Layer 2 of a small transformer language model trained on English Wikipedia (12 layers, counted from 0, width 128).
Take only the direct path to the model's output, skipping the later layers: a vector added to the residual stream pushes a token's score in proportion to its dot product with that token's output vector.

Output vectors of the tokens that the questions are about. A number n stands for (n - 500) times 0.0028.
":": 277,279,725,641,275,541,352,353,606,715,418,857,638,438,722,658,222,664,610,604,301,734,222,335,128,365,250,488,393,66,306,163,308,588,154,575,292,190,249,162,574,590,702,591,625,292,326,668,306,311,777,378,715,701,115,475,711,324,194,537,594,388,262,754,213,315,269,705,819,171,349,390,654,649,398,656,213,871,729,730,240,321,967,410,219,810,303,545,752,717,813,537,635,321,882,380,638,340,597,704,363,694,687,313,435,695,390,385,382,342,221,579,710,697,607,138,144,623,314,472,806,304,200,533,192,452,383,773
"ive": 541,625,510,580,567,694,533,612,556,601,561,420,484,336,493,573,539,633,371,394,608,518,457,488,482,231,556,455,529,476,587,504,571,384,629,436,562,316,559,297,720,405,584,561,610,461,387,595,430,345,607,458,672,474,500,492,594,512,568,641,410,471,372,731,367,658,567,640,685,515,555,662,466,371,551,475,507,752,539,617,394,523,527,411,496,392,294,474,372,610,537,412,528,559,581,422,480,497,452,603,624,691,570,554,517,512,294,353,422,331,537,526,500,566,712,412,600,713,557,375,584,574,664,512,476,469,613,766
"age": 570,419,367,568,544,528,503,650,786,609,529,415,455,670,554,481,675,689,471,421,260,512,463,557,630,575,517,293,363,464,364,439,625,453,496,371,680,485,413,470,536,719,402,417,536,426,460,452,623,420,500,421,493,530,489,484,660,470,518,573,492,533,494,330,376,409,584,596,554,636,329,394,718,537,561,506,559,720,390,578,308,543,581,500,450,493,229,497,471,363,636,539,519,462,672,607,257,662,606,355,544,566,596,654,425,491,517,372,348,438,390,491,506,681,656,532,530,693,497,447,367,542,555,538,398,316,350,600
" team": 672,478,647,544,520,610,424,481,530,638,573,593,464,578,463,626,449,426,454,406,403,595,533,469,472,646,381,461,516,309,273,418,303,568,372,523,507,426,585,508,591,619,517,595,574,585,609,510,483,505,646,492,479,520,500,416,480,520,468,544,421,480,553,553,368,369,469,438,500,358,531,331,627,493,407,673,435,509,527,513,616,527,497,587,494,530,477,471,592,442,655,569,518,517,538,506,435,586,555,558,441,593,426,459,427,660,628,491,429,492,474,460,536,519,517,606,424,468,439,480,583,488,518,416,459,521,500,553
"#": 267,264,729,655,272,548,355,351,608,724,417,854,640,443,732,661,211,666,611,606,298,737,212,326,123,363,247,494,380,52,297,166,299,590,141,571,289,179,239,157,569,592,705,586,632,294,335,664,315,308,781,376,718,710,103,464,708,310,196,532,590,391,264,764,209,319,271,708,823,166,340,394,656,652,396,653,209,877,733,733,236,324,974,408,208,807,294,550,749,727,810,538,631,318,880,388,640,337,599,707,355,697,696,310,434,704,389,389,387,340,210,574,707,700,603,133,132,631,317,466,804,289,196,534,194,458,388,778
"A": 275,258,728,654,273,542,350,351,601,729,418,853,645,443,724,660,212,666,611,611,299,730,213,333,117,363,241,488,386,54,309,168,300,589,150,570,290,180,240,159,575,591,705,592,632,301,330,670,316,309,779,377,717,709,118,469,713,310,197,537,589,392,265,763,210,320,272,701,822,168,341,400,655,651,396,657,203,868,726,726,237,325,972,409,209,820,295,550,755,726,809,537,634,319,878,379,633,332,598,706,361,696,689,311,435,697,389,389,381,341,218,574,706,706,602,134,140,631,318,466,802,296,204,534,195,452,388,784
"re": 308,645,494,681,646,415,751,571,551,623,641,405,332,549,435,526,743,467,630,609,410,393,531,420,490,589,612,422,372,636,634,579,506,479,574,464,555,490,524,459,407,508,423,491,330,626,295,519,415,415,459,343,571,345,608,593,553,470,372,421,616,613,500,568,481,437,385,518,575,556,475,700,500,617,483,549,525,454,398,435,491,518,528,735,521,317,441,543,372,554,483,411,507,451,546,426,279,412,485,466,428,528,539,619,440,543,556,423,464,361,548,443,538,384,559,542,494,432,497,497,648,553,484,422,475,650,316,515
"rate": 398,317,452,421,605,473,540,507,697,490,468,513,577,487,512,685,487,434,356,378,411,357,437,479,336,541,588,377,687,438,367,380,515,592,451,429,309,359,518,422,554,698,457,451,739,510,282,564,464,518,584,466,567,673,551,284,481,650,317,355,552,479,389,598,449,315,407,584,512,487,450,749,609,648,680,469,462,704,409,638,311,388,713,421,542,419,497,512,568,627,562,386,529,336,646,269,478,354,408,586,465,651,621,511,421,465,515,487,740,476,550,569,444,430,466,433,489,716,657,487,769,625,508,526,335,333,169,518
"cent": 444,516,542,259,550,403,737,613,571,420,455,488,565,365,469,669,458,442,579,469,306,422,487,643,644,436,381,484,355,480,420,580,573,600,449,387,476,408,464,326,525,331,718,597,596,429,533,517,456,370,531,481,414,661,424,411,510,494,430,486,567,518,290,490,510,454,440,759,427,515,429,531,655,627,386,448,493,507,535,608,360,392,538,398,474,358,470,564,637,520,650,657,516,368,508,512,580,503,575,598,545,673,507,490,420,491,689,455,624,422,408,607,500,426,662,403,458,582,759,674,518,670,497,269,477,393,427,500
" Lupinus": 244,270,615,642,318,564,350,408,662,629,409,785,625,421,786,672,269,674,505,582,312,641,326,406,266,432,344,526,425,189,384,219,237,610,282,606,332,334,291,260,552,665,592,635,646,331,384,710,297,332,640,398,679,683,135,445,713,258,336,553,535,394,317,711,378,368,236,650,732,256,429,390,644,672,291,598,337,694,720,708,257,325,919,448,242,678,345,475,738,720,725,522,557,316,806,400,573,352,561,702,353,618,756,360,406,742,452,395,402,248,267,589,665,704,558,243,304,664,336,435,761,352,261,574,324,376,387,813
" home": 654,517,529,559,458,559,533,481,435,556,413,711,493,422,596,590,465,380,396,481,284,586,368,534,484,584,316,514,448,441,605,290,392,724,426,507,514,345,519,481,596,531,654,497,496,493,541,525,441,417,554,440,497,461,411,543,562,463,418,582,504,360,552,544,299,325,540,524,484,446,381,442,490,458,366,542,505,466,496,656,542,541,542,410,506,481,392,423,466,505,566,539,523,609,571,511,498,487,453,623,391,557,611,443,502,493,415,438,459,556,478,472,579,514,550,516,473,395,472,547,594,562,422,479,567,560,457,603
"ies": 701,362,352,482,566,533,315,582,372,650,336,492,580,626,503,322,342,503,416,520,238,443,351,512,392,650,564,335,321,414,406,656,414,416,626,485,573,479,452,381,557,491,352,460,360,574,354,437,444,413,543,522,638,732,351,560,444,427,570,587,543,675,384,473,342,616,428,382,622,522,513,545,513,462,544,453,540,519,503,628,445,494,369,593,530,408,464,431,413,662,547,478,532,515,624,340,423,500,512,572,517,536,538,533,406,524,596,455,436,489,258,442,599,509,552,528,376,453,640,489,804,374,500,523,220,402,348,692
"ter": 599,569,539,524,715,554,525,342,378,494,430,340,293,581,455,466,662,529,322,438,285,329,464,543,507,567,436,592,396,578,574,394,637,601,714,542,491,426,484,417,576,599,620,390,733,256,593,686,497,419,460,492,673,526,320,354,395,547,286,554,559,539,293,624,442,380,547,458,340,519,534,472,398,397,594,489,487,478,580,648,490,548,650,718,281,411,491,500,479,575,485,402,509,377,644,394,400,520,356,592,401,524,424,523,392,403,390,554,538,419,592,500,398,417,684,545,261,532,500,343,529,535,399,463,526,521,468,488
"br": 479,605,594,526,441,469,442,624,429,403,396,390,634,534,600,473,540,527,430,437,515,479,406,469,408,426,371,470,498,366,507,543,633,586,500,594,578,361,293,488,457,448,662,523,682,452,441,773,391,417,500,670,432,357,503,458,598,567,467,509,557,493,336,462,468,458,559,574,485,375,241,432,531,394,412,448,371,513,586,500,547,359,715,473,358,467,497,596,620,529,394,463,497,524,465,388,522,476,393,595,696,596,386,548,507,438,540,519,486,443,538,574,547,479,455,571,592,449,531,500,622,425,391,330,618,422,416,545
" at": 482,474,472,537,438,623,593,413,428,441,617,438,605,495,443,459,480,402,342,482,476,532,536,593,547,528,426,432,468,468,534,458,479,464,362,562,596,446,492,445,386,665,442,520,490,411,447,473,491,538,558,524,374,483,478,538,486,574,556,502,473,563,543,534,492,575,544,389,525,462,434,485,459,530,538,594,510,471,521,546,527,457,449,599,528,435,560,502,622,458,476,518,503,592,571,475,640,579,474,575,528,389,472,514,533,525,408,438,560,519,624,483,460,544,545,508,540,433,492,453,561,474,457,433,539,500,440,486

Output weights of attention head 2. The head adds the sum of these rows, row i times number i of z. A number n stands for (n - 500) times 0.0015.
o0: 412,357,576,328,465,515,496,538,335,682,399,422,633,448,382,507,397,434,530,662,320,465,407,499,426,577,516,575,437,362,507,350,483,551,466,480,716,562,507,480,505,667,426,683,543,480,524,525,385,499,417,394,432,455,444,349,443,507,641,338,405,536,776,665,440,426,442,653,471,331,225,554,712,639,813,593,290,399,470,452,468,475,656,390,543,435,669,414,595,548,678,464,466,576,468,507,454,648,623,667,398,671,388,339,623,603,424,621,509,571,552,282,460,566,544,526,571,231,531,499,470,473,625,569,467,641,514,516
o1: 327,473,467,593,463,497,636,501,359,591,534,599,641,591,341,538,594,554,560,591,498,370,530,429,494,453,459,562,414,423,500,514,344,518,333,588,679,560,468,536,600,392,404,557,591,676,479,654,550,524,394,432,334,624,630,255,525,734,565,629,444,614,434,459,557,454,736,416,634,570,551,438,605,571,472,404,540,485,341,467,577,378,474,513,533,595,568,556,485,517,593,550,435,493,568,429,329,584,361,484,507,427,516,548,434,527,532,507,483,428,533,463,660,421,403,676,313,369,555,421,593,480,641,500,642,403,441,720
o2: 540,478,522,420,360,463,491,626,503,456,522,424,575,367,421,574,525,424,302,255,454,475,522,474,519,469,552,495,356,524,786,515,718,547,429,495,303,453,581,495,575,812,562,561,500,525,427,486,449,553,747,647,430,755,434,367,479,449,482,418,330,475,667,473,483,382,313,729,500,365,257,731,430,347,493,562,221,504,480,595,459,497,278,619,670,624,473,279,393,478,571,548,438,522,576,443,532,532,750,670,351,578,337,530,556,606,606,315,688,602,615,247,552,640,360,717,579,454,500,653,396,499,547,372,444,573,411,492
o3: 458,270,558,404,498,646,529,466,638,479,361,360,662,671,626,452,715,418,463,559,354,569,219,487,583,692,577,640,487,689,535,359,252,756,421,675,373,428,383,533,361,297,399,379,558,558,479,461,355,567,443,459,383,581,480,433,606,690,377,506,497,502,553,368,361,465,642,692,437,348,603,765,286,689,447,665,306,642,652,481,558,640,491,348,625,409,698,523,610,472,461,519,668,529,541,456,773,559,607,396,544,412,551,640,249,357,612,714,217,367,569,521,602,443,506,386,446,550,681,549,537,332,636,424,813,495,614,596
o4: 423,252,332,474,341,621,585,363,621,538,410,416,544,485,349,423,664,254,285,588,345,722,495,595,606,393,507,424,422,403,422,304,624,645,525,546,611,511,239,493,600,571,439,499,435,453,584,465,582,382,576,352,420,534,494,379,638,646,429,491,451,558,643,510,592,539,544,667,514,605,573,344,643,646,381,541,397,730,429,380,374,459,588,353,538,584,434,650,426,584,589,764,536,499,420,443,485,455,398,718,288,370,408,406,356,493,506,609,646,455,476,437,449,497,382,712,391,668,351,536,579,511,433,326,309,582,500,563
o5: 631,542,313,670,420,577,511,288,590,599,555,646,306,629,402,385,641,704,442,536,646,712,455,501,600,645,420,591,726,529,443,427,539,588,529,671,570,487,639,591,645,563,535,437,559,466,627,597,594,562,369,452,523,481,552,289,508,455,381,524,423,563,343,530,329,422,593,559,611,614,508,708,686,393,644,376,555,364,403,575,722,598,580,301,565,549,262,580,322,635,467,406,249,312,500,513,580,400,558,450,600,423,533,453,452,622,513,570,411,477,597,646,631,225,337,315,544,494,792,599,495,471,466,469,529,705,531,266
o6: 355,545,521,488,748,593,292,309,396,522,617,382,312,461,517,444,622,585,617,524,484,496,688,792,547,318,579,434,390,527,472,397,513,435,517,305,452,531,704,490,436,736,489,412,514,455,503,551,435,639,430,391,237,426,297,498,502,382,688,490,493,526,503,627,547,657,588,413,546,412,522,546,505,567,598,528,606,643,417,479,588,472,755,703,396,480,567,745,514,506,302,300,322,380,504,419,603,582,417,427,402,556,499,424,475,514,490,754,315,508,440,573,443,341,365,324,530,425,730,460,514,392,409,448,473,636,521,447
o7: 443,685,422,652,619,562,258,588,643,477,441,730,724,595,392,357,523,757,551,356,290,551,521,590,445,500,369,579,624,352,462,414,439,568,505,733,542,494,425,453,360,451,591,495,617,352,482,578,537,542,592,455,732,477,350,479,583,428,626,328,646,377,418,574,597,555,467,538,503,595,464,600,401,508,315,721,451,629,356,608,534,455,540,424,765,594,464,483,625,197,630,348,639,534,479,476,326,581,543,547,515,744,479,598,480,644,661,528,391,607,429,459,634,464,383,503,597,700,584,421,660,737,340,567,562,438,480,515
o8: 509,421,497,538,312,605,462,409,595,513,309,452,693,570,537,436,585,509,363,477,467,475,643,532,464,356,487,495,562,632,292,602,464,509,356,510,482,594,602,561,324,784,577,558,432,248,554,498,703,538,476,530,640,363,490,453,639,359,598,449,599,508,439,583,494,509,360,398,370,416,404,567,525,609,704,682,496,430,345,539,629,397,648,378,379,571,460,335,410,615,461,510,666,557,495,541,577,483,449,543,546,302,475,545,506,521,547,543,370,649,545,519,456,599,363,459,618,533,341,319,518,568,459,476,488,579,621,345
o9: 682,497,708,550,491,333,498,686,420,448,428,662,557,527,509,598,485,480,531,742,449,606,628,284,483,608,602,663,307,501,584,396,560,762,577,507,432,547,443,459,596,369,663,550,708,513,431,697,666,530,501,576,411,707,482,320,318,412,342,629,417,560,550,398,400,358,487,511,469,395,296,777,310,580,551,578,600,310,434,424,707,671,330,557,600,538,566,468,439,620,614,644,540,518,270,331,560,580,516,546,452,597,451,655,485,691,274,469,281,406,534,473,326,406,441,589,695,342,513,576,570,497,526,477,322,523,426,529
o10: 576,672,464,571,537,502,474,396,595,655,545,357,542,553,409,528,618,712,507,356,492,612,622,540,584,533,440,444,451,395,412,647,409,581,579,577,483,484,338,497,556,527,452,452,727,390,490,326,558,485,612,394,544,663,249,476,397,376,443,595,608,584,397,566,551,575,514,365,487,556,531,581,510,630,422,591,726,611,487,553,446,338,565,626,498,414,450,423,562,328,530,480,547,448,466,402,309,522,336,537,616,575,335,398,542,473,367,277,559,293,586,336,457,725,227,524,615,657,200,533,460,514,410,592,557,414,551,503
o11: 610,566,589,458,559,414,300,685,486,509,373,579,343,420,431,493,471,493,464,585,360,406,494,604,330,480,386,498,515,544,431,610,607,392,671,442,471,762,410,458,625,598,507,573,573,536,618,552,468,621,598,533,544,442,486,476,412,403,662,457,380,583,416,503,530,632,581,555,425,409,580,503,593,568,573,558,664,266,319,380,414,487,505,410,675,639,642,304,554,423,579,370,386,720,516,664,336,523,540,313,546,591,456,600,528,488,541,691,466,594,573,444,591,393,555,606,364,419,502,486,640,421,590,364,508,605,520,368
o12: 499,431,447,471,476,571,432,609,801,397,466,570,495,438,683,619,449,212,677,486,371,516,424,534,450,527,400,387,449,493,506,362,404,425,677,500,459,497,435,637,474,326,407,198,516,541,518,647,354,393,476,377,316,578,385,611,525,800,348,759,561,612,382,369,488,571,630,706,538,491,434,391,294,538,381,603,444,664,463,608,391,562,523,591,381,625,466,473,354,707,528,601,609,509,514,286,616,360,416,748,448,561,554,416,468,492,558,425,485,454,191,329,674,502,573,402,563,434,583,318,672,474,487,391,525,394,330,863
o13: 276,670,336,495,348,589,648,478,633,578,363,689,752,434,347,516,678,571,649,291,575,504,579,557,540,520,507,572,500,436,579,536,570,507,546,557,266,569,310,364,542,571,534,245,216,363,340,498,543,518,317,543,692,499,475,575,607,425,567,506,623,467,532,644,632,406,709,556,484,473,551,570,407,361,602,485,464,279,589,508,386,313,685,439,598,388,355,414,607,564,509,443,465,436,587,473,524,379,543,612,474,530,482,513,454,447,540,380,400,641,456,780,710,217,271,656,461,496,534,491,518,487,563,656,603,336,443,625
o14: 351,658,515,528,484,391,247,648,802,579,583,550,487,549,503,421,478,637,583,552,531,571,444,468,407,408,524,571,590,439,391,480,235,533,449,507,529,569,621,485,414,557,338,346,530,410,521,517,496,622,703,475,670,639,469,607,503,524,416,373,510,488,426,490,499,613,623,447,440,523,526,282,555,632,366,848,145,529,579,411,401,482,618,337,472,563,435,360,314,572,576,537,636,551,314,601,655,460,519,433,390,400,493,609,463,725,610,582,633,602,500,581,556,526,464,480,353,483,399,550,492,609,396,474,374,482,502,400
o15: 515,399,337,445,456,474,769,440,523,666,647,376,491,354,651,352,666,536,680,524,342,551,451,553,379,498,624,583,502,408,532,250,560,438,733,385,557,451,541,529,495,511,637,533,640,513,543,626,566,259,655,522,308,559,518,325,648,502,281,314,477,701,698,707,467,567,550,424,830,439,467,400,340,429,602,352,534,469,621,554,496,467,334,527,357,472,643,491,426,479,330,498,460,531,533,339,412,374,212,612,573,505,397,540,612,596,512,541,655,371,555,586,403,610,666,487,604,533,614,639,583,80,460,374,449,728,333,455
o16: 734,642,538,626,544,479,613,486,485,588,663,442,582,655,508,334,462,526,403,513,482,601,150,607,558,546,367,513,518,324,559,235,599,560,358,511,589,402,373,500,667,799,589,456,534,458,658,409,457,377,614,584,552,631,390,481,556,520,375,449,390,589,597,379,391,421,315,636,440,624,558,487,524,637,404,629,384,343,549,510,464,443,492,481,631,343,323,461,386,545,439,396,596,311,302,566,637,569,509,718,601,445,461,264,563,319,556,380,493,584,497,639,681,653,574,628,455,497,356,590,342,732,558,344,491,464,605,380
o17: 828,546,402,551,486,456,466,738,311,615,434,742,342,389,470,320,270,663,436,492,520,364,617,424,612,462,622,574,534,673,486,534,437,434,354,521,463,391,548,424,557,386,494,356,493,487,624,745,382,427,526,357,555,458,585,241,322,404,450,570,531,580,441,503,584,436,377,330,515,414,427,566,455,726,468,746,482,434,468,468,444,458,338,567,636,356,544,400,468,375,645,658,577,390,453,568,336,438,477,420,534,366,456,398,553,586,583,511,661,365,296,405,527,661,476,663,485,352,374,588,631,530,601,563,609,332,477,526
o18: 295,546,626,632,619,627,494,743,511,612,489,383,535,526,448,448,452,669,507,533,269,552,525,523,486,499,543,526,682,472,416,398,556,491,585,497,682,577,358,488,461,624,360,603,684,437,456,534,320,538,541,385,566,525,449,473,284,543,637,475,475,528,601,608,468,652,552,369,574,599,501,323,337,479,468,449,506,798,617,318,565,376,488,415,479,692,386,380,476,426,611,321,609,481,388,533,575,506,369,585,466,498,392,439,424,557,482,570,426,426,384,403,664,601,550,526,474,360,586,298,372,446,413,669,845,566,393,564
o19: 443,527,528,358,385,398,442,481,431,358,494,582,398,394,501,430,267,536,419,381,445,604,349,282,710,355,528,388,501,560,711,624,580,408,280,544,614,622,634,421,808,506,422,595,430,423,452,303,499,580,485,623,513,440,609,819,541,604,478,456,350,680,435,402,627,611,693,290,532,521,569,645,520,706,477,598,695,469,598,335,368,332,544,473,406,523,436,399,550,525,657,432,385,683,436,739,569,462,584,400,633,232,408,354,441,225,486,493,525,751,413,556,652,310,539,348,436,497,484,555,569,477,439,642,552,387,445,694
o20: 640,403,527,436,478,531,443,482,462,374,670,553,448,581,487,622,558,515,500,427,534,437,659,640,577,556,450,541,562,341,338,555,472,357,556,471,407,553,612,418,463,307,313,362,370,569,368,389,460,523,536,433,434,397,587,503,612,364,641,359,374,420,467,421,404,439,479,558,594,378,432,427,565,581,358,375,565,669,466,771,539,577,703,676,529,442,508,473,457,409,513,319,473,459,291,513,476,654,399,366,580,556,387,638,409,216,483,776,567,544,417,510,390,500,445,644,669,459,445,373,473,429,341,392,656,381,289,486
o21: 685,542,623,372,605,555,537,605,432,478,602,466,327,444,537,575,613,460,545,617,640,494,221,307,234,772,503,585,340,408,432,641,566,544,510,347,468,492,741,622,676,412,648,538,585,350,481,579,621,673,583,441,525,581,551,509,477,449,530,588,455,463,564,584,582,500,491,416,402,710,588,433,445,363,496,446,373,507,493,638,661,585,339,304,487,458,698,619,454,448,582,568,572,651,481,534,407,425,539,468,464,521,672,616,510,364,399,420,664,570,708,579,486,452,556,396,490,467,528,833,486,363,569,662,560,582,282,407
o22: 672,536,416,457,392,447,495,499,633,615,665,505,499,416,587,342,639,742,589,526,533,494,389,508,578,482,455,517,566,397,498,522,406,200,354,446,500,582,400,482,585,492,491,492,393,433,424,610,362,521,307,716,624,375,490,755,466,335,543,274,379,430,305,542,573,486,530,327,414,564,637,360,596,624,565,606,336,246,486,509,376,568,398,484,424,207,501,436,452,375,583,584,485,514,388,482,486,513,313,297,619,448,761,624,454,402,430,576,459,437,472,606,512,488,454,644,409,608,384,656,559,552,630,475,428,241,598,530
o23: 454,483,583,606,429,608,485,600,652,559,228,774,526,577,497,593,391,547,478,519,387,654,640,370,501,396,490,414,490,580,356,469,598,499,23,429,542,478,332,333,549,660,661,560,832,603,573,792,511,676,478,428,339,613,319,548,382,464,590,605,496,475,436,603,646,602,675,453,419,577,572,487,658,576,354,729,565,627,600,274,546,521,493,481,333,744,428,589,706,519,789,540,544,470,319,362,522,576,502,614,344,462,326,369,479,589,430,475,369,474,323,549,622,475,550,551,700,502,487,511,179,455,345,575,676,728,509,602
o24: 504,636,577,394,707,655,501,486,578,331,568,495,520,515,504,508,617,468,505,429,410,471,504,628,718,585,321,627,500,547,475,627,568,645,323,420,430,485,552,405,423,582,468,464,667,520,348,545,414,626,273,384,497,440,268,486,516,596,538,470,466,563,575,475,483,558,525,460,486,283,562,570,646,534,559,492,461,602,461,513,623,512,475,242,483,565,574,758,410,559,479,470,396,512,470,467,631,564,456,451,690,494,587,698,700,424,571,455,424,409,477,577,486,565,437,542,384,607,597,354,492,597,595,472,587,608,429,462
o25: 321,471,485,571,451,353,347,458,319,325,521,504,582,543,289,614,413,524,568,573,725,651,252,452,552,532,496,597,600,511,439,625,565,494,664,374,589,521,708,504,638,644,451,594,652,443,532,427,732,663,585,595,599,459,434,450,429,439,410,419,526,547,584,576,426,407,440,512,507,492,575,629,558,564,590,597,607,576,479,486,580,515,341,422,354,693,488,448,514,317,425,444,518,404,581,496,243,460,650,578,482,609,488,529,588,536,467,447,578,361,723,421,463,491,502,459,408,610,398,582,355,501,458,449,349,498,491,412
o26: 568,586,586,375,486,452,571,536,659,496,609,665,564,603,222,422,501,386,422,332,484,559,433,642,475,461,520,363,487,492,506,538,560,438,348,491,700,424,629,521,553,481,538,579,692,465,544,456,618,449,465,466,663,281,326,416,464,227,650,381,440,603,654,478,489,600,520,599,478,519,447,555,671,560,619,581,531,496,365,359,615,423,569,438,567,537,567,451,460,666,622,341,515,402,545,286,655,427,544,608,509,487,314,656,337,684,596,443,588,750,708,568,448,461,631,530,616,567,634,543,497,581,509,486,758,488,487,473
o27: 448,336,503,581,320,453,451,415,399,510,515,477,417,521,377,531,744,517,501,397,444,603,509,411,546,599,387,505,743,548,501,655,602,541,615,610,430,519,453,490,322,352,583,537,448,463,418,559,477,454,537,575,477,439,633,428,290,578,396,633,415,550,437,475,526,561,236,347,536,611,349,876,555,470,591,650,637,461,504,417,604,568,577,400,710,428,379,325,470,641,521,563,577,494,590,627,264,600,463,490,587,546,307,551,667,657,720,420,443,510,499,463,396,552,504,676,406,517,439,501,312,515,549,638,463,461,493,439
o28: 524,461,364,567,459,513,387,561,439,561,549,587,450,399,685,714,389,595,281,729,620,344,449,412,489,558,707,511,509,443,370,561,601,396,422,391,422,605,774,344,518,464,298,625,482,456,540,515,508,529,375,253,493,610,470,419,275,403,476,725,520,434,511,618,567,599,517,454,448,609,584,341,581,418,412,352,550,486,556,488,686,485,399,444,445,527,599,831,370,615,386,432,458,353,501,475,499,411,697,510,561,770,835,481,608,631,405,615,584,653,452,504,397,477,541,386,652,378,474,433,571,472,452,625,456,364,363,416
o29: 584,412,415,603,562,526,647,505,560,349,382,313,233,433,595,204,282,523,585,315,496,617,443,356,692,232,283,478,581,565,514,643,286,389,371,525,552,343,314,228,421,516,358,595,493,596,343,765,444,473,622,448,346,316,488,512,498,559,692,479,481,369,418,701,615,430,602,462,564,601,324,372,621,377,415,543,219,584,634,494,288,286,524,492,403,571,457,358,652,271,666,601,591,342,496,574,392,585,414,498,358,520,493,404,545,532,639,628,626,475,271,590,460,459,754,516,465,532,424,510,511,593,350,370,628,523,405,647
o30: 588,640,508,488,495,577,611,701,613,599,564,478,348,543,312,357,439,577,594,499,415,489,338,544,388,453,458,634,596,391,472,554,493,534,425,613,512,537,511,361,581,540,575,777,375,423,622,316,702,549,743,566,586,599,656,149,644,464,592,445,673,362,499,625,379,658,272,510,434,516,263,430,570,582,512,676,407,385,582,377,675,470,414,561,497,427,506,434,499,498,671,602,500,638,573,385,442,477,546,737,338,495,324,420,500,501,380,544,615,581,561,392,341,753,524,592,495,551,443,490,508,661,548,465,419,458,679,480
o31: 349,364,492,515,531,447,430,682,631,497,428,478,393,674,711,325,398,505,496,545,676,567,628,306,514,523,502,462,461,585,430,419,515,509,449,614,286,501,353,452,513,351,431,611,486,512,384,552,455,518,333,584,377,602,243,447,434,409,541,312,427,494,537,611,461,433,560,485,609,328,632,403,599,391,296,623,488,445,441,431,565,348,524,456,570,298,686,631,580,192,679,635,660,467,504,576,407,421,390,461,614,393,388,378,303,659,781,511,587,520,579,538,567,533,619,606,462,595,522,515,414,525,535,399,477,588,410,572

Each question shows a token from some text and the vector z that the head gathered there. A number n stands for (n - 500) times 0.0021.

"%": 407,662,478,514,579,464,486,814,641,515,837,394,524,668,421,441,545,461,481,452,590,358,565,749,578,362,484,538,481,395,308,646
Pushed up most: " Lupinus"

" to": 471,423,555,497,559,528,472,520,471,422,512,475,656,461,269,535,574,594,508,564,528,567,553,528,578,583,449,443,629,512,545,467
Pushed down most: "re"

"le": 438,475,522,355,495,575,562,553,513,470,542,509,528,545,382,518,469,567,528,382,517,551,448,478,472,438,458,402,582,483,491,500
Pushed up most: "ter"

"ro": 452,519,493,526,516,355,423,554,573,476,576,532,554,479,128,557,622,337,492,418,545,466,481,567,534,521,558,499,429,571,437,527
Pushed up most: "br"

" team": 514,206,696,571,848,355,549,615,571,382,344,491,373,582,193,558,476,221,525,287,811,484,77,270,603,594,649,494,430,497,796,649
Pushed up most: "rate"

" re": 461,504,530,430,501,516,495,591,669,252,478,393,649,564,151,272,427,420,431,476,527,455,606,630,657,652,491,442,498,531,551,513
Pushed up most: "age"

"s": 465,477,497,516,490,523,489,536,539,492,496,467,615,439,273,583,549,546,542,482,527,542,560,481,559,527,475,457,581,518,520,483
Which three tokens does it push up most, strongest first? "ive", "ter", "ies"

"an": 493,438,551,648,466,477,434,423,449,465,433,459,520,584,435,573,522,549,674,529,452,506,403,471,510,292,515,565,456,568,567,551
Pushed down most: "age"

" V": 430,464,483,404,453,564,557,519,494,466,578,506,497,519,397,541,476,579,533,368,546,533,460,514,449,440,494,384,546,481,500,474
Which three tokens does it push up most, strongest first? "ter", "ive", "re"

" (": 383,496,328,373,510,537,420,541,514,463,592,272,436,534,644,196,674,576,233,272,612,486,485,419,755,396,456,395,663,533,163,528
Which three tokens does it push up most, strongest first? "age", " Lupinus", "rate"

"W": 368,489,420,410,464,499,485,633,447,404,641,592,627,669,596,353,481,476,555,477,498,531,364,503,531,269,723,534,556,719,482,571
Pushed down most: " at"

"way": 489,456,587,467,506,534,474,476,491,475,456,446,605,446,267,580,508,510,465,484,500,497,516,454,555,494,485,455,554,449,511,415
Pushed up most: "ive"

"is": 572,450,479,482,446,433,536,444,546,401,423,395,492,576,216,476,317,401,458,586,547,549,684,322,536,663,453,476,576,472,562,550
Pushed up most: "re"

" the": 474,572,493,467,553,370,442,559,524,453,613,540,556,470,155,511,583,317,492,407,542,454,462,563,563,538,508,503,386,619,443,545
Pushed down most: "ies"

"ning": 521,434,427,382,565,463,497,549,587,402,518,530,593,620,236,562,480,430,488,373,609,466,380,449,519,518,493,455,512,512,508,510
Pushed down most: " team"

" is": 363,304,410,388,444,432,554,408,342,434,400,465,658,541,483,516,651,560,357,626,466,534,607,388,484,308,328,426,749,404,425,438
Pushed up most: "ies"

" F": 418,491,506,371,475,585,544,545,498,470,590,510,548,540,419,508,471,586,529,391,510,535,461,496,466,439,497,377,563,504,485,520
Pushed down most: " at"

"er": 437,556,486,483,497,373,444,574,551,462,586,534,569,488,177,516,610,306,472,409,543,482,527,565,544,528,539,484,425,620,426,529
Which three tokens does it push up most, strongest first? "br", "age", "cent"

"udi": 548,488,518,558,532,511,516,496,474,500,479,467,487,508,410,430,507,543,589,541,420,489,439,507,462,423,555,466,489,404,447,612
Pushed down most: "age"

" for": 489,349,624,476,703,407,496,561,468,475,423,410,434,541,178,546,526,480,526,320,630,530,202,431,650,652,569,521,503,543,710,556
Which three tokens does it push up most, strongest first? "rate", "cent", "ter"

" O": 589,653,533,579,723,500,523,471,339,406,402,457,585,452,367,535,471,540,508,355,495,537,288,474,566,488,586,466,459,690,494,787
Pushed down most: "ive"

" Vi": 493,478,466,577,555,514,423,439,475,541,500,386,563,522,257,576,608,531,504,477,472,483,517,448,515,379,438,489,478,440,445,516
Pushed up most: " home"

" Bo": 474,470,517,547,469,455,495,526,579,440,549,424,442,569,337,481,559,462,534,557,522,483,449,598,501,434,523,526,455,499,517,479
Pushed down most: "ies"

" de": 537,665,575,393,542,550,534,552,417,465,482,539,610,425,372,472,531,524,518,434,495,536,515,418,533,472,474,525,457,585,498,526
Pushed up most: "ies"

" mi": 316,314,512,466,477,463,590,538,408,497,623,408,509,536,286,438,496,446,487,438,528,571,470,373,581,501,584,502,727,427,543,477
Pushed up most: "ive"

" A": 538,455,508,622,543,495,515,490,517,496,580,423,543,499,357,405,593,513,587,556,415,388,391,527,501,413,490,472,413,343,369,589
Pushed up most: " Lupinus"

" Bri": 526,482,522,585,547,374,386,552,552,468,530,520,545,478,118,595,660,386,481,471,533,426,430,626,533,466,582,516,411,564,446,443
Which three tokens does it push up most, strongest first? "br", "cent", " home"

"tic": 497,427,506,466,519,512,589,517,503,414,525,471,498,547,320,583,483,523,507,396,575,506,394,449,514,484,474,447,496,453,516,504
Pushed up most: "ter"

" Li": 511,620,526,546,500,505,426,560,513,481,550,478,642,522,544,504,570,645,525,607,481,407,456,540,498,408,610,527,419,440,454,580
Pushed down most: "ter"